Layer 5 of a small transformer language model trained on English Wikipedia (8 layers, counted from 0, width 128). Numbers have three digits each and are written without spaces.
A neuron's activation on a vector x is SiLU(gate . x) times (in . x), where the dot is the dot product.

Input weights of the MLP neurons that the questions are about. A number n stands for (n - 500) times 0.00086.
n25 gate: 478665389441709603386305628485606478537462575624721383536572390577216340466555320619646540529324405423543330550585379449565464661504436619561611636427796340638601326426395345269587551378529587340429707220398471504607400456515601380385507580373464738380522652478584609741334720536529489608550493435593667294376339515536471389478615511540540540544315452455669486579654597652407522692768
n49 gate: 474357542483543727568597384749487311427476520606558729529682426497536530517601638654590550596363358487503443442617493567705354669493565382568540513263571569596477520530493440434652437547484359388442530556622678620634808557413454454466464639537549542613593530589450527413426503331780567611552425662524285377550533363414546490400547772579626608487688503453357418500584320500672527261440
n65 gate: 264585807711484571528635427462419508245525616504496459532405231545492351566660384600630366698280407459721295394341512557617413547582354479524619270374406553391384339521608226569375504430250424438434733730746528512705773320471496532603540423575416500266594775339553423401586632452492516549317471870698524309540784553239318422422512431524634508362697390541517588604385529448492402672447
n85 gate: 276437644566407459520395549611455503347732674500633444483428435476432531568482531383462507528517469580554419443335402573417759577521464535271577544364331451763606449553369359322583601235382294461440659614552497563521429391754566510277411549589676596425465398469424590613412596763628507305346404375649368332673528588438382496472472364351590527479630546670529579476319439431476405616168
n102 gate: 287404545319357345742450504493404355426300435458555326510587338365528669315561493374454535486287496507493254651543450408518566673399631334663489555567493560687413405471538311479496344536437629496540693574440345557482434429593563345579476451399580469423464328518323405514264476514310532612538518402532412631299564161181578579604687546373277629511550504612657570570465645377663357392422
n103 gate: 193547596534313540563435618351476487449594466463368405503295411622500557611558480717686608634419295653467313435534510436510408643462417445430486685581627399510653462411517333598342453678624400335328527362698517415674619595602564524538612473552537543441347483631456402432388264480557517510404249319514560452433503507714443716391592399594591430574869541620601436570507400490457565579503
n151 gate: 340612547599506574450500548598306338541369468459463443685550525538431443419655428434583497415490414497512612500478401618557547625477657471500371298283374364516484503526431587646503433458655610422617478497418528235384773413687632566358584624610635509533442426494535497439368707541487676529506471333393503431396618673361563290497587751655516506267529433461431563393425497645658603632599
n155 gate: 451493776497546588555419630637747078587339551567409457533627507316290278527460421556483533589319357604562372565460647614566480343625503466526497533543463596490674448541605473550417323388450414357483450407503517467487650550574441500310601550452540579596580537603497543584500668420483470673402527467629427456235343678675736419369486410570633520490490460564346460602389510738562524709467
n164 gate: 739299459924436709477415723466173393565629576351600453418290427537614584490538514431453467532360593697300500798556500729602432540410586453660406591523434472746418295349486481337546542439282491244681514806454371491571791500618740658310327319281597651303350552685542467330726688236555378713285519588746662677620700335574430240185457509592286633360528584604313754877268571616623415707603
n175 gate: 449480822472417383336520496603476508604537541564488552504406379636406277414540433303700504675532424584484629779355428548520543481330709411335363609508302607699602269318397347236472440415583382569843520631508579528411555540254654444443680388476472590537215532476643612342665697556445456439374736559975397480409500500472532642665634388556636705260544544520467397724516537559340520743300
n181 gate: 296398456519481522478364613434489448620492439298782338714448416515493575500629496430432387463477478349624280576625485670448371587473658332482257581357580298466489409652641462549537523412396608274581560541623511179785540390644593436565463350439452526647500523549208575489481570795720640531356404582542414350328613599351231584311618511623485470620492103397685712504401592410504564508417
n187 gate: 307496493601397514548574570338395350615511511577643430345558633500593514439412359572465559569521549377643620642546475556465483500557400702503362299539592590531497286447345507381361437195205328354543600556538594518535558493670642573582510521664579720442426493597594622334433483253465482535459643431724625418764619563507131465504585490178584579538553409372615590672445468399524416507353
n193 gate: 510763520531558483304284600436642335621454542490460438463338490507789521447556411384552334438392445695466650624232379406528334613672614707503542500587528531411337467489336441542658618511380548405436682479397497587531567378367575325409480748493527745664451644304614386528538435706479584437520638517563696387363421465616438419716451410387434493680402497553585438616493670706409423675483
n194 gate: 524496455617406355621511620522468398500612529627651549667590462433618496298596382591504437542511504472582625582315440574416662693525373529351532424210486753289299503618577553398345493360290465543414755479518427670443369269525643416557431489295322545504617493588528567521375531700720489651340504419514233323465482699552212414397693345563493389652486479417631420622448612447397685500532
n195 gate: 401690602507629667827485489309444626533634633611515448339445380601727511656319529430533582507287370384351414525328377597622529557492683534303425547448617433681676420198379598377470612466511316360690511574482563620365634594564548585439267634530445555347440564238541489545462518467673496681474785227587404462382660571511800360657598437312723614440538425477638574485485625415431406598526
n233 gate: 350528608302640659462404638391496725609739641349424747503469393500597521551489437381436673493543363681383422596585475351679383473600475453334504341231568511342483369446479279489644649504398587450493437454486500500386514322546472500417625433561521549478507464549697578407518584525605244461365619321540556467581832375490482418692532479633588538496257272590376626584431449328431158604613
n246 gate: 336441473500285332419510517450524318510638500620756728531686086542486342687493582667579424380458500375416444330451614414479804546451479479422444423500507534579293512650507309348706573475462738468532421442514483652531537500392486589349260466507473531514427507599531462657580776469391573241439454363574558652462610455339486322521605562555524531317448378591511469463490348435598566416514
n253 gate: 581564521457416524570374383694400440543533322578205418570699594357514596391568409539308592479221482518438572631396489393323538483308577254336482750300565479599430518471602511646479493496344388554296599447779712282435628374439317383594549553413331493632471439486433354547698598450669482518475188588543567420783528504289652475496384482426312444411630543522343525377416431496486478644529
n276 gate: 485473429603437624594503572534397545690460731524368506527547432500515464519503449449491467590485566512479470450509476355671562497644358273536573503343326464524337432460461518727401658261389518552451368356326395488470668503509563569561736554340470470522403668392551651528570473497506618399491451728475383710476548625446542488570442428416515503403656424571556437687571333527742388372439
n283 gate: 382455389442578320457655425468455572678570521623550644419319463534594711496670274638592418531551432431603259526407490654503373526521535503547559730579406531663503438580568534538677521431429405552724568238588436576569497314593764456493564766521612715317400396486404428645497567585358455347527591578566707553531517365476544611634680524537534632603766569671451432581283490643640634441466
n285 gate: 487694613619533599695476480444452524473486427635437412660357315480433652458744467413717503544486463582417411405459429561426500301497629341450335397738352534513577418404577445459642592462665359317594695419604715500483632377370497507586437409604272483364493562574605250493609460584349480321360490298590611458699514565527470748572562541564365376599682384711479554607377465520450623514704
n300 gate: 640336774668469504617362593382278500491559387443802398665422233318670579418666408504504584588247350331328679689353260531672478814415427383348540219225572447377461294451587406270262464554298461527437711509623474504491789264567702698464474345441601596354576518605363500303366600588618531347269541311819434387350783393342306698348558314496566395624545402536555623810656640605305482393487
n25 in: 500661595586585636713270628379471571543412507674399614605734636683542422489478479511475564585654621414778414624342479425631022634598676507493626420400489361745402543319574338396596464623465454554398553504468511597475542543666701550438514450354405612390647446465557614655216599493405364507489394365315429529613678651525504373414413447458482577246540547598434344451462697550490482576504
n49 in: 520490393643487444540315490346439341551517431480583466517570473507403405399317423497361599226620402411576452451479517701436483213700661500527225437619500453453356535572577407660473456379439507583493449608541628363682341442552439476697453415427460607370575445341442612566521466463544486656510660355168388458703395562578290531514610405530751523527345647289479493218613583483480349452695
n65 in: 622612579504367335218616465314573534185484567673335350750364504658345320650601227523831285672450370372530364511771438527477545456461599324625640485431582527423417374527595558488293570586290386414300622527573382740574530205411588339625549300429515576322604597332381385683624561580511577621500465672555634437534515484473485601492457527481780599361481411637409580530579567573297473648338
n85 in: 331642601592474580487503490378467543642551571678577540494542568424597769659313555477615553543513457570551384506450457470375561459389351510604533590460453566592419446564507663480605470326382441550399726822608402523293700477480409595493112428561438565415543406621698408533547510487673457409549396434534592351654500713487582410573430315402428493560567467567816516520435355379381404373335
n102 in: 608546694384497565668585307417384532394594633304555356310404322500635686147528222569433430706652374405579401612496638620430558709682514389510479369546518437444414470272427401609482489746615365615705423591472640362525445702500497521550572489471469469540500354636296612347443385605465433639628572615561469605633486504434202496557603549392651247419635567518330538472497468521586560432444
n103 in: 468475464757418292313639446556667504840463718464528471553532571569280579556452486636326529651315702551412580745606522395511436580338760518575537426594625518615578559493378562612446242430489621522426310352608500671335624522365443392467567558511586425764402401572298287610686321370331577592464611669312345411396612518608486581522434500504565407337606467320589511582578396475235467416529
n151 in: 566653548552431741596586457594371281417346463454455347596395500457506387534710482527659427254485439475437580485457338577497548541609578360389562252445367439491455661587382509622567558453497518335425509673524352365534527518772458485516662515388488473494503550542415570546562428363633534413350668458351418503412473574352372550337661558451540325341531325519553491479431431509551343404555
n155 in: 278489250645568684433741359507187533540496356478712446375511617522739403515599557450355489417664688547595591535526504373626645406592467522482408341555360598673489544302296548544670682747525525507556378478432568445496341383441525532397614518474493147541485592453627344754537425601381376404504541504341457478579707507644663529354526384522486679391383317548660565618227622378642577540485
n164 in: 519484452234484350542487516628553562428392393680238589465529673500416461399490513371438602272546520490535632376503530618379567465400581627291285353520570386493594678556656550615337612577637494627513360311575510520450350533424455454570522595577484416837444457366621559527480390565474388483681410510283549423458405563672631477629590533510520397523477586203443513238622493487446586586375
n175 in: 519821331523215569454543418548594527406388719481405688584664451657504426528488747774605469523237504571530346443598563516539443485444256484511741584375615512372535729512431516371531500563275407436336492582426357653812641421662291586393359336556519535540614650562605457785630438310334488532289337395595286384702274476539477516508227582450504427457559386599588361766687364516717402449520
n181 in: 514539423333475608503586425229493543607296758312420397601434472454339624777457591402304386613539645546386367621607325529327559490309650442500464615361529504394524429522553496685511568486376574399318504461461377286579386493504673341656584262424370518548525406613266496460565461624528493583462518465561673518493354565366493471575348528556617293596205224496460553496197326511319565687397
n187 in: 564308347410539535422322399530384522565741500360380330269472310279199583511474418593702464543388439442433398531598504706353482400463815489344453511536376406522546537365300507941414529628461639500640575547464300373588461544526593575416567601504375486266602420392464255504427386496371616518536441403408586367633525241457568507504467608500356493656558613386526532418426459704338755504543
n193 in: 534404638353612470420611575641342261411556448661610462412413316483577527451635382297569455507521367359580396550593335486582554549570328650359455503528476473677419497521449472569415411399214507360493595589817381514600530662410578261559299565398476557518431358592531678243548514435439562556557640626437398184575613580279480535797465685616449378510427448619363456419523475595473503562668
n194 in: 306575540503627464500421517528350591564538569639520497387553639575430574302346420557673409406425443541711531605551469595483649493700744459493349454388304520476423532387396302436544476376732289407417265490594685265500540510572372675490467601462574530814353600318547608589449430456611514479580569662348443396604480435560652517572665578520608580527582561341347601330464597497719305634316
n195 in: 427546794634420452527426458496380664409424787444476584331479558599393490597365465420546595559609395458353426721585419599392524281561500361738855572570347472867445573393618766349392705536329424629604538413451441437475394507468570493557510493626247486533571664409528332578603618490507528511452407552507524360469419248681479333539340486531518517609681649479533409587486374416586670546504
n233 in: 415517456403684581402507531433420572583369581438571659649375379580256455705633347302497686435445442334268594507434486413778439642609542409514490453514423280462320625671538385465321483528784578560366432356634394600650635643186391418525615517373282534685486360521576497392458554459421524440391500473465565574332507472360510489517374490616342531711524427591369404412294514476628389392569
n246 in: 522455491268494610531575609427532452558454493506566516535585303736238270451581570449699279516429474403538455447316300542602538478529493333484659616481500602577472458555484455436634503533567614611425341420340459355679491506380420660510371317523557361292610513449423324402597690286430506533604451506507494490478542451398519370451370603675461725513695503605636605497311628465349364516494
n253 in: 480596409469628533370562329486568626408454646541597384540373517466500276668531551638480432422853463545463321308682568548680550546486398569614679400681372568432755653486338521438439476479585453218416429517385297558483613541441618384646540476500645500447534514469520422597390375497334356268698671619219646409425473486642534372500458469480551699603604534406567524510560371592310675403568
n276 in: 584772574607324458409406468621318443486504518063295518360699493371714351610688419430500269773611621410403669555475525518617472692710321283451532559561291550656542315453458360653539496634592486696394525504401514525327643511435567390525584518595461598533507670684557511402583433351617482562409507468601560449613414446556475637453471532298575514461615371475412624634671671603430522413353
n283 in: 468595628562335574585434413429456475569455345493535681429550560482596352411570532590641540630442547609500368402478591253511422490776485563607676638420305399554339444610668566536377587772446611467544651468590388325430298760636568590611560645745439329321398739586467428618742407673482621452361241442448713470756627570557489632438548471511543446547647621725701590532337337547635661573653
n285 in: 454500415616634468481416560333473566454334672536416490445481306390676596639611320696493450553380619420381797439237410570428361554554368429529383393653279526586497477554546624324457576705493778244497579615655539433433487336567480454581429497568520291435490493609431490460570382490497550631409530178480530405431480580566312631567503467431487441444430627443211461500438439336587410413497
n300 in: 398545182491478522360663249449590540491237445513290549509755447631496330413464753318648491429477728419640187309771581514397570319778717454703432469360104455630491547600393668509773410555558549610642513317375500446595526668550456540367482419642544412421495382522370567564722677370411473486487294558372768620634244713669755614432769482776558513392432220153477598376214169536531283564266

Each question shows a token from some text and the vector x that enters the MLP there. A number n stands for (n - 500) times 0.012.

" in": 440488515385459538400540531446488566477539409504563469443440418549447509417536435504566519268455568504427552506502443516556479417488559527458502548595450544475569625453512558514474426540524542489503549549590526486429510496439500480595475474530498578504431561508458580498535556474496566487507497478464497334540512453482437606479525424413547372527515527581553363691503510481521567564531
Which of these neurons fires most? n285

" ": 514432436444527499544492417447522554489428583504502511426503495496555528472443478428504523510469512529511457635484494442484438631507549530516617572486502551606491604471511431483412454530567533482349426308579508567569471579572474505530421402520527360441512604528451504461686412465463556563420446536446470527519413609649479459400372540467564430500509416596438477565514429520580495487506
Which of these neurons fires most? n103

" lead": 660467515478509642552474544532377488486496461531535516626402540481551499393517585468574386215520563445443546519549447501499492520560491476543515505590359646410437618574501471416448444392550406466494464365434512491531371434526436585528492466585563612475603527471461528475439502342410499584384489403440539525413512494503536498501559382404601494554627515475512450594451488401646537541483
Which neuron fires most, and how strongly? n194, at about 1.2

" the": 494525505490515522548478475479535494502438514503407521506510406554479434547607458492527557401473518537515437580453478544462460450534487422448516496490380498522529635449493528501456498451497515459458539509490524462557513481585515518541545543504460428481482529513584486501481443467493547503507517500440567498495551475503500499538523515500464528516555512534557262644498496512408511530511
Which of these neurons fires most? n285

",": 546517475540478429373488475542615512555409555478506540424551465573504527471517527443436492391539478628550516656521560507459513545469476612501453536547493540591532589488576320507441390603697499467544514405634576526624553503465554334424560411427620404592421543487533461472426462368529572503484523460413390407490515509529677514407448449411455557362314405593490381654465517573573555513359
Which three neurons fire most, strongest first? n155, n175, n103

"om": 342552439537470481494664590509515358418548493600459403481671633531378365532660469507393443415416606546613501314475412466483447347458559387478564498544562575637533539459358643609455541500346720455411514472397483385460517468592478517491400493461435455491511354477564445578492422572367513575397565479372560448455633475493759514443613449497455475372196550580587537526423496449677471524600
Which two neurons fire most, strongest first? n155, n151

" P": 599489517465531602521506496485488538480606557489446531501530534502403471415531484548460586496423547591590465565492573443587502561512477594603701478444372361462485606424400473454584513556417626564509507496518523441509446493443617552594529523518596518516588527423487425526520420451528476411595543525310562533530467432483488574421511466573493447402476417476492514448471576475449524531542
Which three neurons fire most, strongest first? n25, n85, n285

" s": 635529474510469464499389546466389511576564502575457523434529446621421503504556483332590505464440428554567415552529542482450513527420485486528615509634526495528403611542400632421424422441505451621440399526533460461466490518465451536486553538566458620478466631489365397452542459533439495562544570590341468635442529522448703477488424364461598398388457602534580501512552394433434533491433
Which neuron fires most, and how strongly? n195, at about 0.75

" sq": 449478440450548308638563346605540594423527503482476634470501553418474423541409579680473505386423487468571464479558584613392445397464574452591487492417434635607333571472608530576448624597366581565584421587661388436511356607590601518397456360375571460467468490459543571343550344590549553432520541348493449587507366428505477510682439583636459461399495511553535424482586502425441421498427
Which of these neurons fires most? n276

"7": 564491401396477369584613575515545639485578610466411668476605571498490454387495525488319494395547362495570551537389515502472544508443563551559514585609412497463521584415451457636494527564432600552472514483418440580409571605475535472501528338368631480447527507475606386446459367407267492583561587495510553423600471546599614443394434523424451473464476497343502432552455457567561512621537
Which three neurons fire most, strongest first? n164, n151, n65

" formed": 433554553432412592451601446492404549504508510454560390504566434485518402524401591457556532142411655386570603504531494577551430516533478480521478550501391567365452601498458341445536420453519604523405481534525481492526381594624491532581614403375509447512521570437527520551465518561519495489461495400538513448524468404534496492532600416602400465505594606528497405574602511436523468472403
Which two neurons fire most, strongest first? n194, n246

"e": 465490439495554495620534383541479451469526388577481496513626597558462436543440510414416497198439681470530532494477487456530499477508534578497465467522449453474551601477567574515371367516461446389444432437535494596431550486549393447501338534541629437533439468584436565538551353579452566507477483591413520525647529475518540495415553572693553542494516565499527475301461412513459571468518
Which three neurons fire most, strongest first? n253, n49, n276

"ut": 458481559423571586545401435471607506613491506427524497476507366463479472456449575471429592225580482587549508562493512441601501517445455515415551523466439575560573618531535599488477618476574519397546490540504508594518668527550590495445585434531480562466514484573565557587471411427521487421497611485349529436421555478487597626483539403503557472468292380508551532503461485469526330500452
Which two neurons fire most, strongest first? n233, n155

" Rich": 596424457529595452455541649445475521562541396510467505531335504608545453408392589696459481335561462571545414463606404508530517246530479588500470560529470579403340587452414488573342435473448659408536491377389509331564463542476354479519406661481535418555536500537521504443516597569499550417417475470357419469478415603470467656380510486566493522472431562495542495479388443475577684435491
Which two neurons fire most, strongest first? n25, n65

"/s": 428452535427417423527410580493659497459422634484434398574463496508314373702526555407720445369538386516562595433470576538458706590347590423416550474617482580494347553592513389391626513613392481537526420535485392572547469657534407426407398500576624439456439616492562583400436555509571486399584583481387420506505447381516653460438483532729546470414453388523363521505459488446567446542532
Which of these neurons fires most? n246

" Major": 553454429478632585415599496457447418591454488435463453348599433490439486529354650550476466290532551469546397441612484423526611381540526643486473440589482416451482606511396496421451385437366678426613438515462500381436460277503572555562487609522567444575587472437448553557505373569481467506557548463518583495599495491504333517489416480516507445476558458503562416517493503462547529567449
Which of these neurons fires most? n187

" app": 543429518422506735608530553533543594541448524495518451553528495520456432427623549470431569444491518390478506393587536552450500433513551514505594539498545427603385610522524674513573470420433534483494515402357391452547474538458615511575506462523549588526616518470582469414500487379544507468485529402348570538488393541508482524559535321444395468497425437508497514611306351358391516421453
Which neuron fires most, and how strongly? n181, at about 0.63

" primary": 549447396523452506568518560489431535426394578482462507495401472439467566481488492428537367162543541460512595465524415465328568492475412647522497544489507560354447617538503504495397397472404449491548532542513553507589433383481563561547494546675560538471528528436412497505475426508587503506471505469507414586573453556481443417519592519434582535516473509426501411582446472551475423477489
Which of these neurons fires most? n25

" moved": 569498492486545657502639542510421564498500467509528588613522428422552392491536619454548530199525606445507643539537563507476520508562529506541497564447416607518418620420532389422470465445443478527416481513512494509592418519493571527505564443468471433532574550348494515433541540571400482433405467558519466448426497378523535635541568355511415483501534522447488411579459527450464593449491
Which of these neurons fires most? n300

".": 471540463366548501534450482441601536495583626483530604484556473560504568513541589535516468449563451400494457606517476425594591569450480607551571572350383489499536627546550542555529558482468474525479561410559502478308490612575562508416546440450455520561428520470518456512587525640492525548433519530512377484458473484561486476441531418548470458473401472501501414513493316552562468527390
Which two neurons fire most, strongest first? n85, n233

" to": 547439489528429510454569497469541550469543484520559493496631434513503444492545488490498553229389440448503509504426489591528617478426530533484514440433547465557508614536478489483492473475448554556516426510541394565572534455502488542486424476492432533522485469523581517547509460521489462331449563524496419477501448549483529554479555490459564408487495411594526333727496521520418488596559
Which of these neurons fires most? n175

"en": 451502573467496488518592488463505441528529396592481565437597438512519396525522470433532483108441521467573541482383508579502531543548523596451488484428437514409506614328479496478367401440468445435461507390568444560541489582596452429523519542530498550554522511418580534482626413498375450470461531529438616371569433554520622396484539514409473383471561585489509471467518433463519485496504
Which two neurons fire most, strongest first? n193, n253

" used": 438507619549407604546610506479484510520537552506504469504542451548526454490547517451503469163413578347531554579557432575478355538534503532504510439515449566404552631496412493446550420417541512552457424574552535487559518584450502517501574477372475488495519516513545421538501431523505515410439527447502479497513466478496577526496573460501502395520502465489506401590569471535497375479415
Which neuron fires most, and how strongly? n300, at about 0.79

"es": 422456413529608429538509451549419539525550389567463574465649499472424417498447542410545566158499583465477475536483455487597486554486610590420485503568515398507466601593552622518408401460413458428334499424518493590541724544495355425485420538520574465517480475547463449498505388586458571498440486554427366458593482484495491538423482586718469533431561572479483512372510471436513471541461
Which of these neurons fires most? n49

"ats": 453458479610429530619463566448544512462503326613465486620554472471539317543579480562606506251559495502554511472539464608564631504483578543489512435507613438604459602525584450386558504518629380508379561475396482437521536554529387611515495413762480515478421440469487513549608524418458597464604476509453463465490602389568427510433443505514550410457505437402523507445529470426518506467421
Which of these neurons fires most? n246

"ative": 530532356574489550482430437513638487466402534526434415364416464489552459607480564645466560357519621602496572392568503360348548472351652568527484537593424713388480562370500399446389545647418573495642432307487616382551449496555531626468534485648656618557520669548465569558589482501567578472552612495469505472553547410497494531465441526562467485505533432364604441533668310440431486461466
Which of these neurons fires most? n233

"ie": 447589389447300495624551348465495450460656471502495487536604409488526478582496435611304580364573622384533510445553381327505506496444671440551448434517423531461438566492477856626463506596639527447372504494290518485408425442509503471540479596375470545529463501404562525496631495384493589407452540479439435472489484490452614331414495295642608381389443578559506513531425413557563529532561
Which of these neurons fires most? n151

"reet": 499438500538542562496584433466403537488511356500512549373425536494463439573312612576415483231609586533569509477479543558493486488559596599503477425448427503476499611595477559527583398467471594515492496455579487511559614536545492442465471548442609453612467494491557721579312475567467469419541500477511543550560540535493464446425532584542478539526438641478571433401555438496621467542380
Which of these neurons fires most? n65

" B": 551538401545581517517462520524504468622547591465472414473607534468524539512511522453372546457427499466594478489486474607487542557606532534571652441470377459485532613462496451594465428400421459620480509513466391502370644498462421446529508446626516420490486560485510405565547399428541445449633475578297425536482457513479464444465544488446446481552573494484565526438589488497487585565464
Which two neurons fire most, strongest first? n276, n253

" from": 466484459450464550464596562468534507506541389508544472449614455491478417471505483466492476247469504479479486500432536569574510452468516468427458506509520549530521618430511524479403406463496581560546437467530540618457518531452493530544472427536431555536426540471537505509602450512415550471518541514501521377497486433475527562441529554462501425523526403583531307650545542544466483524564
Which of these neurons fires most? n175

" American": 531471438651592536441403403485572493543412515504431483423414536442590301576373610650553507342597349560466512536535545507332519542558555657527502510578450553583454605460494535443415558636522535488600498354517548431538555511499502580442415437647569477534434596515492668426478409533530460588515547472375536442519482403536561522512435490594464382412464505346569464509541407532473622535508
Which of these neurons fires most? n233

" and": 458538436487408557552538559544481415447444533552513506539651483563565483488369487543462519251546427498580510517426474466522486462547464581450506535444515423546463629407488454542428527440435492464559525525499490588552443435434440508449480488488504531493547548478594443487569474469385517454450480468481458532411476596492588484438506497549420509483432480549540362683468439579425523417472
Which neuron fires most, and how strongly? n155, at about 1.1

" as": 396475575464379453461607490470554509468520518572575510434580336520544420489545452528568556201400462572504407522464405520471480438478472535440507536505479479463494613414552510475477407512571584526527386481482444442475491486406334539505457433487548565521440542501454457504449604458428555436529477462492334528452440487506520528411493502591412417499611548551512361658610473507572460521483
Which neuron fires most, and how strongly? n246, at about 4.5

"st": 528717355417469506358437429488561540534541440639624520656444506575481384451588595521586367422528589547515441523493527378451363568634475547541525455503280474496546515476581642552611495399424621461421459507554356504564492526524632387465509677666507456531571510536704668287514555630429527563479680494430475491346431524449470405581553580389622355441256556618637498468430627634497414462516
Which three neurons fire most, strongest first? n193, n151, n25

"q": 468388428495442399488538496571584462417357526456587542461548620410336375557584500559383654426543471520599463425367602436601443387397586513491557486537361711609449536472548591510633655609504560462502566607568334399544579705533545363471429490413582509410492457500545503455551284337675574472479587399462426527509526403587529432654438531526523446547318461563608482504651503575566422494498
Which of these neurons fires most? n49

" be": 496550473487503533458522462557481467506482599567543463512637515519529300478420506510536507186398543554554479488507488466520483537528361500463568539388400499477518617472558595539422527519572470461465500468443494488502351524545389565447553506482548574459453512493477533458652642437454533363479579469446551512490484485471430469483507493541446546537487555583542461724482429527516512477514
Which of these neurons fires most? n246

" John": 511519496461484562533543557494383439573600421479533541425483530486535403437379588479509459323517439454483339468672484457515496429523397428515445444458564406584407610487458506466452454614407556461556356437531461457417557380494549403566459582531574440632465463470526551514529494343579524567386472528427570582474504547516470616503472334650539461570453626500482387418483467492508567491563
Which neuron fires most, and how strongly? n49, at about 0.39

"mond": 527462470509611538534520479510474453437549409457539578500502558478526403444489565510443412236528595492521620561576478538396391494629499612536406458508492443544504600593421516548360463531487607452541499394593447480476484415595545513510502536503633352628555528554412590438437503526438441570407491431422483478583528622540507503333507492635533479444451624420598459409503407624541561478549
Which neuron fires most, and how strongly? n151, at about 3.3

"x": 443473584497621580568508395541505372499559442582516528405585544424335397483436484446504544257497569582557519560569523600519417494484522584516535388491417414406464611530432609517424469453346527402401520496567547563461646545582395435523409521509456445540509481508452520550566382445442509422464475397425587454480502490546577459413532589625478547431353581445407504347458448613544470471459
Which of these neurons fires most? n151

" Con": 477524355466553554516643542448420437476534549502480489462483412393513490524378586421523453329500528484406455509563411467512554429515454523543567596475490538467498618418483682533412559458443635431433474575597438379447464482431569505596406547545576488495570448449511410607496436524639567496472565455320560589529581469486363492458492437414510503460399585548539540517425554327405540497528
Which two neurons fire most, strongest first? n195, n25